Layer 6 of a small transformer language model trained on English Wikipedia (10 layers, counted from 0, width 96).
A neuron's activation on a vector x is SiLU(gate . x) times (in . x), where the dot is the dot product.

Input weights of the MLP neurons that the questions are about. A number n stands for n times 0.011.
n10 gate: -1 8 -43 37 -12 -8 9 -13 -17 -36 22 2 -1 -40 23 28 6 0 12 34 17 -41 -15 20 11 26 -29 -8 -12 -4 -4 24 -9 38 1 4 25 -14 -9 -17 42 3 -32 -55 4 21 6 31 -28 19 35 -1 0 29 7 -22 -16 -22 16 -14 32 40 24 -3 -38 11 -19 -56 30 -15 18 18 -20 -30 12 27 20 -31 11 4 -5 19 -30 1 3 29 11 -12 3 -48 -24 66 -14 3 19 50
n33 gate: -39 -7 -2 5 -29 29 -5 -17 -3 -37 -5 16 -5 -14 25 10 -32 4 5 20 -1 49 16 -1 34 7 2 11 -15 0 -1 8 -7 -5 15 -12 -43 -7 -15 26 30 7 9 13 1 59 -14 -10 -12 -5 48 -45 6 20 16 29 6 22 -16 29 -30 33 -19 -12 -9 0 4 -17 -14 -18 -13 -7 -4 -62 -11 4 12 -19 -29 -36 -17 3 -53 0 -27 15 -20 61 2 -9 -21 -22 27 -11 -1 22
n35 gate: -6 10 -3 17 16 3 -13 -33 1 2 25 -4 -16 -1 -23 12 -28 25 31 -26 9 -50 17 7 -6 21 -17 11 -28 -8 0 -6 -31 -10 -27 -1 -27 -26 3 33 24 -2 -19 -17 -6 -13 -3 -15 0 28 11 -38 -7 11 -15 21 -6 35 18 5 14 -5 -19 8 -10 -46 -4 -1 -25 -14 -27 -15 45 27 -28 11 17 17 41 -49 24 24 -34 9 -31 -8 9 45 11 17 -3 -4 -19 37 9 30
n76 gate: 5 17 8 -6 -24 -17 31 23 -9 6 -25 -6 23 -3 15 20 -8 17 26 10 -9 -11 2 -8 20 18 36 4 6 0 -4 -1 2 21 4 -19 -5 16 -43 -12 20 -19 -20 -26 10 17 47 -9 37 21 1 18 -20 7 10 -21 17 30 7 -8 42 -1 38 -15 1 -9 8 11 -23 1 -1 4 -1 16 -23 3 -9 11 29 -44 41 27 34 5 40 -2 22 -12 5 -2 48 1 -58 31 31 26
n101 gate: 17 18 -8 23 38 -5 25 -8 -6 -4 -2 6 10 -25 -21 -29 3 19 -5 10 -7 3 32 -27 6 41 -24 18 -36 -23 -18 -38 11 1 -5 1 25 5 -44 -13 44 7 16 -17 -25 -5 -25 -20 22 25 16 3 5 2 -8 24 5 -31 7 18 5 18 -33 -22 36 1 -15 32 25 15 -8 46 22 25 24 28 -7 30 12 -36 7 -22 16 0 -14 -48 -10 -4 -19 -11 8 -19 -25 -29 -20 -2
n103 gate: 28 -10 21 40 47 20 36 -54 11 -4 5 -26 -20 -17 -10 17 29 5 27 30 -43 -49 26 12 -19 -5 8 15 -3 17 -29 -2 26 11 7 -6 15 -36 -1 -5 -38 33 -44 22 15 5 -2 2 -14 -29 28 -26 -13 -44 -40 18 45 -8 2 8 12 1 -16 -24 -39 33 12 26 -11 -23 -25 3 0 -8 -41 -14 -23 20 -39 -28 -10 10 22 -15 -1 -21 26 -13 -33 -16 -9 -59 -51 -10 54 29
n126 gate: -2 -39 2 -11 9 -15 -8 -8 -16 -37 -34 -31 13 -4 -32 6 -16 -16 14 20 -27 5 -21 31 -1 -4 -29 15 -33 2 19 43 13 -25 -23 -58 15 -1 16 -34 12 26 8 20 -32 -19 43 -28 10 -15 16 10 4 24 10 -4 -18 27 16 19 -15 -26 -27 -4 4 -1 1 13 -23 -77 -8 10 -24 -15 10 46 -2 3 -27 -27 -1 -34 11 16 -7 20 -21 5 26 -34 9 27 32 -21 74 -5
n139 gate: 2 -41 59 1 3 -27 54 -12 10 12 -39 -1 19 6 -8 -20 -16 5 9 -13 -43 -12 49 30 -11 22 -20 -45 -2 17 -26 51 -19 7 26 -38 7 4 19 34 -11 -3 -25 12 25 -27 -6 24 -12 18 28 -9 -23 -14 11 3 -25 9 -38 -14 19 -5 26 -25 -26 -4 -6 3 -67 -32 -7 22 -9 -16 10 -37 -38 -13 -30 1 -27 -18 24 -1 -6 -10 5 -20 -5 -2 33 0 23 -2 -9 50
n144 gate: -18 -20 21 1 51 -4 60 -1 -11 2 -4 -25 -6 5 22 39 9 13 -23 3 -36 -5 28 28 25 -46 22 -40 24 12 16 -7 -34 13 22 -2 24 15 16 -24 35 -29 10 8 -22 -23 -2 6 -8 8 -31 16 -19 16 5 7 8 -10 30 16 -12 -7 40 11 -15 53 -21 42 9 21 14 37 -4 28 34 -2 0 -3 -5 17 62 34 -13 -11 -44 2 10 -54 15 7 -26 -19 55 -21 -1 21
n149 gate: -18 -28 12 9 -36 40 32 20 32 9 -45 -2 3 12 -2 28 -6 30 19 11 -7 -35 -28 50 -1 29 28 28 -20 -17 -35 -23 -47 -6 0 10 27 -11 -23 -5 15 -20 17 1 28 -10 -2 -11 29 13 31 24 -26 -17 20 42 -36 -56 -19 -24 54 -8 -5 -25 -24 -2 -23 -12 13 -13 22 2 38 11 18 -22 -47 -34 2 36 12 38 -37 -11 24 20 17 -11 45 26 32 -32 -7 1 41 42
n187 gate: -9 41 28 14 14 -7 -17 -1 -5 -34 -12 43 18 6 0 16 -6 -14 -8 6 -16 35 -27 14 8 -28 36 -10 -14 40 -35 6 -33 18 21 -1 -38 -3 15 -13 8 -27 -10 -11 2 -14 -34 38 -27 -14 -8 13 18 -24 -23 29 13 -13 -1 0 -24 13 -14 17 2 26 16 39 9 -4 15 -22 -4 35 25 4 -15 25 -30 -5 9 -1 -46 13 26 3 -31 -30 6 32 -18 27 -11 -26 24 -6
n212 gate: -20 -2 1 -23 -34 12 3 9 12 7 -19 -3 19 -12 -43 1 -29 24 -25 -22 -1 -50 -45 -36 -24 -12 37 -18 1 4 25 7 -27 0 15 -33 -4 29 -37 19 -6 10 -12 50 3 16 15 -6 53 34 9 -9 -18 -10 36 -8 -13 -10 -56 22 20 -24 -12 -26 -6 -13 -3 -14 39 -27 15 -13 -6 -9 21 3 19 21 -9 -20 31 11 -45 -18 16 -1 -40 -11 28 -23 -5 -12 -46 -13 -16 -14
n216 gate: -10 29 -16 -1 -15 -9 53 26 -32 7 -16 -21 -16 -14 -31 -6 -17 -2 -17 -1 -14 36 -17 3 35 -32 9 7 -2 -9 10 21 -24 -11 38 -6 4 7 -25 -34 -24 9 34 14 16 13 7 -5 -22 9 -17 -16 -34 9 -8 26 -21 -1 22 39 -28 21 20 20 3 33 -35 -1 15 44 -21 -9 -16 16 11 47 -11 26 -40 -7 -40 1 -5 52 13 -15 -20 -18 42 -1 -27 25 8 3 40 -5
n241 gate: -10 -11 33 30 31 -17 -28 -9 -36 -10 -16 -22 9 -12 -14 -30 -53 5 36 -19 21 7 -8 17 -17 15 5 -61 -15 -30 -20 -11 -36 48 -7 -24 -24 16 -4 -1 -22 6 -9 -23 -44 -5 17 -3 -15 -23 -16 42 48 5 21 31 36 21 3 -5 -25 21 1 -20 24 -13 11 16 -1 -5 16 -6 6 -3 10 20 -5 5 34 -14 24 -8 15 21 7 -8 -27 -32 -29 45 3 15 -13 6 8 3
n250 gate: 13 -3 -41 -26 -4 -7 45 29 -13 -6 4 -20 -2 -22 -16 25 6 2 31 15 -6 -29 -11 1 -11 -26 0 24 31 27 -50 20 -4 14 3 -13 -13 -10 14 -18 9 -9 -30 -14 -8 22 44 10 -17 27 -21 8 -20 -18 -5 -25 -21 -8 -23 3 27 -47 22 -22 -22 9 -3 -10 23 -1 -6 57 41 -6 -14 -22 6 6 -14 38 -21 -30 -25 11 -23 -36 -15 -22 32 -38 -14 17 25 2 2 -7
n10 in: -14 14 1 32 10 2 -11 -2 12 -9 34 -17 2 -11 -24 -17 -14 9 0 36 4 -35 -11 -35 -21 -8 7 -27 7 -48 22 41 -44 -9 17 -17 -28 4 -37 -51 -13 37 31 21 56 7 19 5 18 -7 -2 1 28 28 -32 4 -4 -5 -22 33 -5 56 -8 36 -52 23 -25 -37 -21 -19 14 -7 -21 -31 12 -20 -12 11 34 -53 37 -12 -6 35 -17 -16 -2 -31 -15 1 0 13 -31 10 4 49
n33 in: -8 -15 0 5 -30 25 -48 8 14 -44 -32 -9 -21 38 6 54 -28 52 -8 -37 6 16 12 -6 10 3 -50 16 -40 -29 -12 -23 12 30 -24 -17 -14 -11 -31 25 -21 5 3 20 -12 43 31 22 1 -13 2 26 35 -1 -34 28 0 56 46 0 -35 -6 -29 24 -17 4 28 8 -4 9 12 -23 -3 -17 -8 -29 -1 18 2 -26 -1 -15 42 -5 15 -17 -4 17 -1 -29 -10 4 -21 -17 10 -7
n35 in: -8 -1 3 -38 18 -12 25 20 25 8 3 24 -37 17 19 -21 20 51 16 6 1 -40 17 -64 0 17 -5 -5 -2 -27 4 -27 -29 -16 -27 -33 1 0 -39 17 -20 35 6 -1 41 2 -8 -52 -5 -10 7 27 19 -6 -31 24 -4 48 -20 4 -10 49 11 -6 -38 13 -30 -27 5 32 13 -32 -12 28 5 6 -16 -15 7 -11 -3 -8 -3 -21 -15 35 -18 25 -17 34 -4 -36 12 -2 -18 -9
n76 in: 50 3 -20 -48 2 17 -3 -8 -31 22 25 -29 19 -5 -21 12 -10 1 8 9 -2 15 29 -1 0 -1 -10 -30 -34 15 -27 -1 6 -2 -8 32 -6 -15 -28 18 16 10 -13 11 -5 -30 36 35 -45 -11 4 -34 3 24 -28 16 33 -15 -12 -14 39 31 4 18 12 -9 -18 12 -45 7 52 -20 24 4 1 6 -3 41 21 12 14 16 -11 -5 38 8 4 -38 -2 10 4 -38 -21 -15 34 2
n101 in: 33 -11 4 -4 -34 -44 -24 -6 9 35 1 1 -11 21 -9 24 12 -32 21 3 0 17 -42 20 -4 40 -27 -18 16 -25 1 16 -15 -9 6 -14 -29 -4 -36 9 16 18 -15 14 -13 -1 33 -27 33 -31 3 -2 -4 -28 -9 16 -14 3 8 12 22 -11 22 7 23 -6 -1 22 19 6 1 9 3 -11 26 26 -15 -2 -33 -8 22 -35 1 -23 -50 -16 -5 -10 16 -17 5 3 -50 -7 -29 48
n103 in: 44 -11 -14 50 24 69 3 15 58 -28 16 -60 -13 40 12 12 23 8 -17 14 -15 -1 -11 42 -5 8 27 21 20 17 20 13 31 19 15 -13 2 14 -12 -49 -22 -14 -36 -10 -4 13 10 -6 14 18 16 15 -11 -4 -4 13 -18 24 -3 20 36 30 35 -1 -11 -9 -26 37 16 -1 4 -17 -7 9 -8 -7 15 38 -20 39 13 -6 16 -41 27 -29 40 17 -5 24 -45 32 -27 26 23 38
n126 in: 7 -51 16 -19 -12 -17 12 -33 2 -6 1 -13 26 7 20 9 20 31 -35 9 -19 -12 -13 -10 -17 -28 2 1 -11 24 -37 -21 21 -58 -29 20 -18 -23 6 -14 0 5 3 30 -25 19 18 6 -5 23 15 -9 -50 24 -16 -24 0 8 -37 4 -14 -25 4 -18 -30 -26 13 -41 21 30 9 24 -12 -46 -1 -14 16 -74 -6 -14 -9 57 -14 -33 -14 32 51 -17 0 -26 -37 -27 -5 -7 -9 4
n139 in: 10 -2 -25 -27 15 12 -28 -28 -25 75 11 -26 11 -62 -32 -42 -39 -15 -16 2 15 -17 -38 -14 -17 11 21 17 6 -12 18 -50 16 9 7 16 -13 37 -53 24 -6 4 4 1 57 -18 2 9 -6 25 -23 17 -5 -3 -15 -40 93 20 6 39 6 -20 -20 -3 -10 22 -18 13 9 -3 34 19 -25 2 17 -34 11 -31 -10 -23 -6 9 13 -12 -6 -32 2 19 -37 52 -2 -34 3 28 -1 42
n144 in: -4 16 3 33 -27 -31 -14 24 20 19 26 -59 15 -19 -6 -63 48 -21 -13 -31 15 -5 -44 -4 25 6 -40 15 54 -22 4 2 6 -8 18 33 48 23 28 22 21 -16 -25 -51 0 19 11 -12 18 -7 2 -31 25 14 28 47 28 24 -6 6 20 13 23 -3 15 -8 -6 27 -67 -38 3 10 7 25 -3 9 41 -45 -47 -6 -13 13 -32 -51 -22 19 36 -16 -36 -32 -6 -22 -47 12 -41 -5
n149 in: -16 11 -19 -11 27 -21 -32 26 -13 15 -22 -37 20 -10 -24 -34 18 6 -28 -45 17 28 -8 9 -33 -19 38 -9 21 45 -1 25 18 9 -19 31 -44 13 -20 -15 21 -11 47 28 -18 -11 -24 5 -1 -30 -18 -18 -19 -13 13 38 -23 -27 7 12 -14 -3 4 8 -31 -33 -29 30 -40 -24 5 17 10 40 -26 25 -15 -5 -35 -8 -10 45 47 -16 -53 19 69 -14 -35 37 -19 -16 -28 -17 27 -12
n187 in: -4 1 -16 30 -26 9 8 11 21 12 -4 -29 -36 11 40 -26 6 -29 15 -9 43 20 30 -1 -35 -3 -28 24 16 -9 -12 19 4 -33 48 19 77 -28 18 11 -9 -9 3 29 14 -18 13 -23 -52 -34 4 -11 -18 14 18 -1 -4 -31 -25 -11 36 -39 8 -40 13 -1 -25 -2 -22 28 2 16 -28 12 -19 -10 -11 -8 -19 3 23 17 24 -4 -10 36 -10 -17 -1 -16 66 31 -18 42 -6 16
n212 in: -33 -61 -10 7 -42 15 -8 29 -35 29 -16 7 19 -30 11 -14 -30 -4 -29 -9 25 -16 -8 8 5 -9 46 -49 -34 -21 7 4 -22 3 -18 -14 23 -7 35 35 6 12 15 19 27 14 21 5 45 -21 -7 -9 9 16 -9 -35 4 38 -3 14 11 -51 -23 0 22 -13 25 1 -18 12 7 19 -22 -1 -34 20 22 48 -24 -35 -25 -21 11 -20 -14 -13 7 10 -8 -39 -14 27 -51 -49 0 7
n216 in: 7 -14 30 9 20 7 14 -5 5 -33 -9 -8 8 10 47 24 11 2 -28 32 -48 -3 22 -46 -3 -25 9 -15 -12 15 5 -18 -10 -28 -3 -27 36 -35 33 -35 52 3 28 -19 52 28 9 3 40 14 -5 20 30 10 -18 31 -11 -11 1 17 -7 10 23 8 -5 -20 -13 10 36 9 -59 -13 -22 8 -1 -25 26 22 22 20 3 -9 17 13 -6 -14 26 -2 15 16 -23 8 22 -13 -10 5
n241 in: -40 25 -4 18 4 5 -11 -2 15 5 13 -9 -54 -19 6 14 10 13 14 47 40 -16 5 -1 32 -69 9 -23 5 9 42 -12 -2 -5 31 32 48 -26 9 13 2 21 34 42 4 2 -24 17 10 -28 -19 19 -9 -31 -4 3 -29 -1 64 -7 7 27 6 -2 0 8 -33 4 3 36 -13 28 0 10 8 1 15 6 10 22 5 -23 10 18 -10 1 7 13 14 -66 12 -9 -35 -28 45 61
n250 in: -14 40 -47 -74 13 42 27 -2 25 -27 -27 -7 21 8 12 29 -2 11 9 -19 1 28 8 0 -18 -44 -30 10 -45 5 1 -5 8 23 45 -19 24 -3 -11 17 16 23 32 -10 -34 24 31 64 -9 -16 9 -2 31 5 7 -1 -16 12 -26 40 7 39 18 -27 22 5 -18 44 12 21 8 17 18 -26 27 -18 -32 10 16 32 22 -45 -8 -31 -14 21 44 -14 22 -30 33 0 -37 -19 32 -5

Each question shows a token from some text and the vector x that enters the MLP there. A number n stands for n times 0.026.

"L": 22 -26 -1 -24 -16 23 20 -11 55 -21 -9 -5 -2 -7 -3 -15 -22 5 -14 1 -26 -6 8 -42 -1 15 22 8 18 25 21 -10 16 6 45 75 -12 20 -29 -9 6 9 -29 -44 -32 8 -10 -2 -17 -8 -31 -32 -17 -28 0 -30 -8 31 8 40 11 -10 -15 10 -7 -11 16 3 -6 15 -12 1 -27 -7 -17 5 11 8 -11 4 -22 15 -10 38 23 27 -20 26 1 40 27 24 1 2 26 -1
The neuron with the highest activation: n101

"sp": -39 -8 -7 -12 -14 12 -5 9 56 7 3 10 12 -22 -5 -4 17 37 -41 17 -31 -8 10 11 -41 8 -9 -36 9 -13 43 -27 -6 -29 12 12 -15 14 -28 -14 -13 -26 5 -17 -58 -3 15 -4 -15 -7 -23 -11 16 -24 -18 -23 -2 5 -20 50 7 27 25 -31 7 2 23 31 4 22 -15 4 -17 -43 17 2 28 -33 33 7 -2 2 4 -39 7 42 -38 -5 5 7 -20 -13 -23 -4 7 -14
The neuron with the highest activation: n144

" the": 9 -18 -17 -3 18 33 17 -17 14 33 -4 2 -8 -18 -9 -6 2 7 -3 -1 -5 -26 -2 -19 4 3 -11 7 13 -17 -8 5 -25 10 13 -2 -69 4 19 -6 -9 -2 4 -10 -10 3 13 2 48 -24 7 -10 62 -13 11 -7 -17 21 9 -8 -5 1 -1 16 -4 -3 2 -16 9 18 -17 -18 -11 -27 35 17 -8 -2 -21 -18 -14 1 -5 -25 24 9 -9 -27 17 -7 -2 17 5 1 18 41
Which three neurons fire most, strongest first? n10, n212, n33

" en": 2 38 -11 -23 1 -6 24 26 26 33 -9 2 6 -20 13 -1 0 -7 -15 -13 0 -23 16 -7 9 -25 6 12 6 28 53 -11 -3 -6 31 44 -1 -24 28 -14 16 22 -33 -9 -11 17 2 -14 36 7 -75 -8 54 5 4 -27 18 -18 17 9 4 6 -44 24 10 45 7 -6 -16 7 -7 23 5 -7 -14 -26 -20 12 -28 22 6 -5 -3 -6 -13 10 -12 -35 -46 9 38 5 5 2 -34 -25
The neuron with the highest activation: n144

"lex": -8 15 15 -28 15 -47 8 25 23 9 -25 5 36 1 23 -8 16 -9 -19 5 -35 3 -20 -47 5 25 -8 28 17 5 13 -16 30 -34 3 40 -36 5 16 -1 27 23 -59 -24 -11 6 -7 -9 19 -40 -1 -10 -3 -4 -1 -2 9 -21 31 46 2 46 -20 15 -9 -11 2 -16 11 12 -11 10 -10 8 23 14 -2 4 30 14 12 -3 -28 30 17 18 -5 0 -15 34 -5 -8 -31 -5 -16 -20
The neuron with the highest activation: n101

" is": -20 -37 -14 6 2 -14 -10 -10 28 -9 -27 -28 24 -24 -60 20 36 -16 3 13 18 -10 15 21 -14 -18 9 9 5 -22 -8 -1 -8 13 23 22 -11 -55 -1 -34 2 78 -2 1 -9 -24 5 -16 5 -11 0 22 27 11 -1 -44 9 19 32 -24 -3 21 -2 2 0 -22 -7 -27 18 -10 -7 -16 -17 -39 0 12 12 -3 16 38 -5 -4 -11 -10 33 4 14 -38 -51 -21 19 -11 23 -24 -7 21
Which three neurons fire most, strongest first? n10, n126, n241

" ": 34 -19 3 -3 14 12 -14 10 58 -48 8 26 -10 -24 -7 1 7 -3 -3 9 31 41 18 2 8 9 -36 -7 22 0 18 -2 -17 -32 15 28 -10 35 4 -1 29 40 3 3 -36 5 10 18 13 4 -20 -3 29 6 9 -24 -10 13 44 11 -8 -17 8 -6 -5 -6 8 40 23 6 -29 -17 5 -30 17 -17 -39 3 -3 14 -5 19 -20 0 12 -2 15 -29 -43 -10 -24 -13 -31 44 -36 4
The neuron with the highest activation: n101

" her": -28 -21 10 15 -17 -10 -38 1 17 4 3 -21 -17 -7 7 -41 -5 6 20 10 -24 -20 44 -16 2 -15 -17 24 25 5 -4 -17 -44 -50 30 13 -38 -28 19 -9 -35 50 21 -16 8 -13 9 -27 -3 5 -9 -9 47 0 34 -24 -10 16 19 -2 -16 -9 -22 -5 -1 -12 -26 13 -6 11 39 -28 9 -25 25 16 12 -7 18 -3 -5 -8 -33 -5 30 -7 -2 -21 16 -17 -7 36 6 -6 3 29
The most active neuron and its activation: n241, at about 1.8

"ten": -23 -29 -2 -15 -7 -28 -35 16 18 -26 6 -21 -21 -20 -7 -13 31 15 -34 -10 -6 0 -1 -23 -27 -15 -21 1 -1 -5 -6 -27 -19 -20 -9 -7 -41 -37 10 21 -22 63 43 -3 -26 -15 -20 -7 38 6 -10 2 11 6 6 -28 5 -21 14 30 5 -20 -22 -3 -17 23 0 -50 14 13 34 -1 -23 9 12 2 -10 12 -14 10 -20 -2 -12 -3 34 -1 -30 -25 1 -7 -10 -19 23 19 9 -37
Which three neurons fire most, strongest first? n126, n212, n103

" X": -16 -13 -17 -23 -23 5 0 -21 33 -1 10 23 4 3 -7 -9 17 -4 -4 25 -49 1 16 -18 19 4 10 -3 20 15 -1 -6 -10 -15 39 77 -12 17 -22 7 -2 44 -37 -3 -13 -10 4 16 23 18 29 6 -3 2 -4 -50 -7 29 -6 18 9 -22 -42 20 -7 -44 0 2 5 8 -10 -20 -20 -2 0 -27 -22 17 -38 1 -1 25 19 34 6 6 -6 0 -18 35 -12 32 -1 32 -11 30
The most active neuron and its activation: n139, at about 1.7

"ar": 5 -26 -12 -12 -31 9 8 -7 9 -3 7 -8 -19 -12 -9 0 -5 -13 3 -9 -19 -17 31 -4 8 -51 4 24 7 -17 -3 -1 -17 -33 -12 7 -27 -23 2 12 6 -24 3 30 -9 43 25 5 34 -38 -19 -6 -8 60 18 4 -55 11 24 14 -30 -35 -4 -15 21 7 -33 -3 27 40 21 1 -24 3 38 -10 -3 -14 -6 -22 -16 1 -2 -20 -27 36 -69 0 -11 12 22 -25 -46 -10 -1 0
Which two neurons fire most, strongest first? n212, n33

",": -3 -26 -19 -33 -23 -2 25 -7 10 7 22 -11 -9 -5 -20 16 -26 -1 -38 16 -3 16 11 15 -28 19 -2 -16 24 -6 5 -14 -11 -11 12 24 -57 -26 4 -2 3 4 8 10 -30 0 3 5 41 -11 -2 -8 48 -15 17 -18 32 -33 24 6 4 6 -13 11 -14 1 -7 -16 19 7 -23 -22 -23 -49 36 -24 -3 0 6 2 -7 14 9 15 11 -8 21 16 -11 10 28 -16 22 4 -15 34
The neuron with the highest activation: n187

" that": -21 -33 -36 -34 7 -24 21 -19 25 -11 -5 -12 -28 1 -19 -4 -28 -24 -16 3 -9 24 13 4 -4 -7 -19 -10 10 -3 26 -12 -3 -5 10 -13 -51 -24 -10 30 2 10 -15 -5 -6 14 -7 15 39 -34 4 -30 55 -14 -20 6 10 6 -16 17 -33 -32 19 0 8 -6 7 10 12 -11 -2 -11 -22 -11 37 -11 3 11 -1 31 -22 -2 22 22 34 3 9 -20 -18 -8 50 12 -14 12 -16 36
The neuron with the highest activation: n139

" H": 25 -17 -9 -32 -7 1 8 -12 64 -21 15 21 25 -10 -1 -1 1 -18 -15 2 -29 -9 11 2 17 24 4 -7 32 29 21 -23 -9 22 24 70 -11 49 -2 2 11 34 -6 -31 -9 -33 16 -2 6 -7 19 -27 28 13 -3 -25 -31 38 4 7 -16 -18 -14 17 -16 -9 -9 10 6 -10 -16 -4 -27 -29 -11 9 14 8 -8 7 17 35 18 14 31 -27 -61 3 -14 22 1 10 10 5 10 0
The neuron with the highest activation: n241

"77": -21 7 -23 -6 -41 10 0 -3 -6 -4 9 -32 -35 -15 -18 -14 16 -25 -6 32 -19 41 -6 7 24 7 -19 18 -18 -3 37 -11 -1 -56 -6 24 -40 -24 -23 5 37 31 -1 -30 3 -34 30 15 21 -27 -1 -24 2 0 -13 -26 -6 25 -28 6 24 10 22 20 -31 7 3 -1 27 -25 14 -17 7 -49 -24 2 12 -18 17 4 -13 1 -42 -53 -5 -8 -29 -9 21 27 3 1 5 3 -15 -2
The neuron with the highest activation: n10

"erson": -44 -11 -24 -4 -36 -26 5 16 18 -15 -10 23 2 12 1 -18 -2 -10 -21 38 6 21 37 1 20 16 -9 36 -11 5 -11 7 9 -11 -27 53 -29 -18 31 18 -15 33 -51 -23 -5 -36 22 -6 4 -41 24 -17 4 -7 -1 -15 -6 17 49 -3 7 -9 -14 18 -12 -10 32 -5 24 10 -5 -4 -18 33 28 18 30 0 -21 15 -5 2 -39 2 33 0 3 -34 6 0 29 23 -10 8 -22 -14
The neuron with the highest activation: n187

"an": -49 -15 24 -2 -14 -15 -9 6 1 -6 55 5 -6 -13 -17 -17 16 31 13 -11 2 0 8 14 12 -12 9 37 24 27 13 20 -18 -16 -62 -10 -33 -18 4 10 -57 0 -35 -6 -28 -10 -28 21 41 -11 19 -16 27 -12 -2 3 -20 -20 11 7 32 -27 -1 7 35 2 20 -25 -17 34 -17 -25 13 4 1 5 2 -2 -26 18 -25 17 -7 29 -30 14 -21 -18 10 19 -3 2 -32 11 -38 4
The neuron with the highest activation: n76

"rit": -21 23 16 31 -53 2 12 21 41 -24 -24 -17 -9 -28 -10 -13 -4 26 -37 -9 -6 -28 21 -25 5 -28 -16 21 23 11 43 -14 25 -43 -27 13 -1 6 1 -14 -18 11 20 -5 -1 -10 0 -16 -13 -23 -41 -52 14 -7 30 -34 -9 -38 20 4 -9 54 -26 9 34 20 19 0 7 18 -3 17 18 -8 -8 -4 -23 -29 -18 27 -8 4 27 -30 7 23 -8 -20 -7 22 25 21 -28 11 -33 40
The most active neuron and its activation: n76, at about 0.48

"e": -24 9 -42 -5 -45 1 44 10 53 -6 -22 11 21 28 6 12 6 0 -4 -56 2 -13 -16 -19 -5 -18 1 5 17 -13 6 -7 -9 42 -13 38 10 -12 4 -13 21 36 -27 9 1 -20 11 12 14 13 1 -9 9 -22 -18 11 -38 -24 35 38 42 12 -18 -19 -1 -21 -26 17 11 6 6 6 -27 23 -34 21 7 14 -8 4 -7 37 -17 16 -10 -36 -46 -16 -20 35 17 40 16 28 18 -5
The neuron with the highest activation: n149

"ite": -10 -2 -18 -23 -13 8 -1 2 -4 -18 -27 -21 19 14 -23 17 4 13 -26 19 0 26 12 -13 3 6 -10 15 -31 -20 26 -22 7 0 9 2 -43 -34 -3 11 0 42 -41 7 -14 -32 5 17 53 -12 16 -33 2 29 10 -15 27 -10 12 31 -8 -31 4 0 4 -8 -23 8 19 -8 2 -18 -59 -24 23 -3 11 5 -33 2 3 16 4 -3 -2 12 -19 -51 20 -14 3 21 -11 31 -40 -7
Which three neurons fire most, strongest first? n212, n126, n33

"in": -27 23 9 0 -31 7 10 -5 16 -18 -16 -16 15 -16 -22 10 -9 -17 -25 -39 -4 -13 0 -14 -34 -46 -6 12 7 25 34 -27 23 -29 -14 31 5 -20 1 -13 -15 -4 -16 -33 2 -12 29 -29 15 -56 -29 -40 25 -15 2 -43 -22 -5 38 13 21 23 -48 -16 48 7 23 -11 -11 -7 -5 19 36 -19 -35 14 -24 7 13 27 -28 15 -2 -17 18 15 -19 -20 -15 6 42 3 -31 22 -25 19
The most active neuron and its activation: n216, at about 0.41

" f": -13 4 -1 -38 19 8 3 -2 62 3 22 -5 -12 1 12 -17 -12 -9 -27 4 22 -14 31 -11 18 3 24 8 7 8 10 -15 -23 -30 55 51 -35 3 -13 -16 10 17 18 -25 -3 -31 17 12 -36 31 -51 -16 28 12 5 -31 15 10 9 -28 -5 -19 -36 -17 20 -3 4 8 -17 15 19 -6 -27 -29 -7 -8 19 -18 -24 39 -2 6 2 2 4 13 -10 -5 -4 19 14 8 -11 0 -48 -32
Which two neurons fire most, strongest first? n101, n33

"ical": -42 -49 -27 -13 -4 -39 -32 0 14 4 46 15 -39 2 -45 -53 20 -3 10 13 -5 -1 14 -24 -9 -46 4 6 -4 11 -16 10 33 16 -31 8 -39 0 -8 8 -37 -36 -16 -20 -7 -19 -27 -7 21 17 15 -24 19 -6 -7 -24 7 13 43 17 17 15 -6 14 27 -11 3 -3 5 20 16 -9 -28 -9 21 12 33 -9 8 8 9 -22 -24 -4 17 15 -4 -32 -8 5 29 -7 -10 -1 -20 -4
Which three neurons fire most, strongest first? n216, n250, n103

"ales": -28 -33 -34 -22 -24 -26 -15 -11 11 -23 -5 -1 14 -3 -31 20 -8 -13 -29 3 -23 27 27 21 18 -9 -7 14 -15 -24 19 9 -11 22 -12 -2 -43 -40 10 1 14 11 -29 -7 -3 33 15 -11 32 -32 10 -50 -2 19 0 -29 28 9 19 36 14 -46 21 -16 -3 -26 -17 4 37 6 -2 32 10 -14 30 13 -5 -2 -26 14 -9 17 20 -4 15 20 -4 -9 -26 -16 2 -3 -19 18 -15 -3
Which three neurons fire most, strongest first? n126, n33, n212

"al": -5 -1 6 -14 15 -20 -49 1 -17 -25 28 -24 -8 19 -8 -10 11 -18 3 -10 -25 17 35 9 -2 -25 -4 -1 -7 1 20 -18 34 7 -13 18 -58 26 29 12 -6 -9 9 30 2 0 10 -4 10 -47 -8 -27 11 12 34 -28 -11 23 15 24 24 11 26 6 7 -27 40 -18 -27 -8 31 2 5 -19 10 0 -4 -13 20 -1 5 8 -18 12 0 24 -26 -38 -20 24 -12 3 -37 -12 -15 4
The most active neuron and its activation: n216, at about 0.45

" F": 18 -9 -1 -11 -2 5 4 -14 60 0 13 0 0 -18 12 -19 16 4 -25 -8 3 -25 21 -15 15 15 -9 -16 14 42 -7 -3 -1 -8 43 79 -7 22 -25 -5 25 4 -31 -13 -8 -14 -5 11 -9 22 -17 -34 11 10 -7 -13 16 38 28 -14 -4 -9 -51 0 19 -14 -7 17 17 24 -16 17 -50 -53 -5 9 -7 3 -9 39 -9 19 18 9 20 1 -5 2 -6 -11 11 -3 -2 12 -35 -27
The most active neuron and its activation: n35, at about 0.3

"oup": -34 10 -18 -1 -12 -35 -2 -29 12 -12 4 22 -1 -8 6 -5 13 -6 1 32 -16 16 30 -21 7 12 -8 -26 -42 -7 -12 -12 10 20 -27 38 -48 -33 13 -11 16 10 -32 4 2 -12 17 -7 26 -38 20 -29 14 38 -20 7 -25 4 23 10 13 -17 -4 6 -14 -28 10 7 48 26 -17 -11 1 -13 50 22 0 1 -20 2 -8 36 17 -7 18 2 12 12 -4 6 13 3 -12 4 -49 -4
The neuron with the highest activation: n101

"r": -20 15 6 3 -4 15 -6 -10 8 19 13 18 7 2 17 -2 15 -32 3 -20 26 -6 9 0 25 -67 -17 -15 10 -2 32 2 16 -19 -8 7 -26 5 -4 65 15 60 11 23 -36 14 1 -6 22 -4 1 23 -35 10 -12 12 -20 -15 47 -1 38 10 -23 -6 -25 17 -1 -3 -34 19 -3 -42 -23 0 -47 5 -30 -20 -60 8 39 32 10 17 -1 -11 -38 15 -3 3 34 -13 5 7 11 -4
The neuron with the highest activation: n33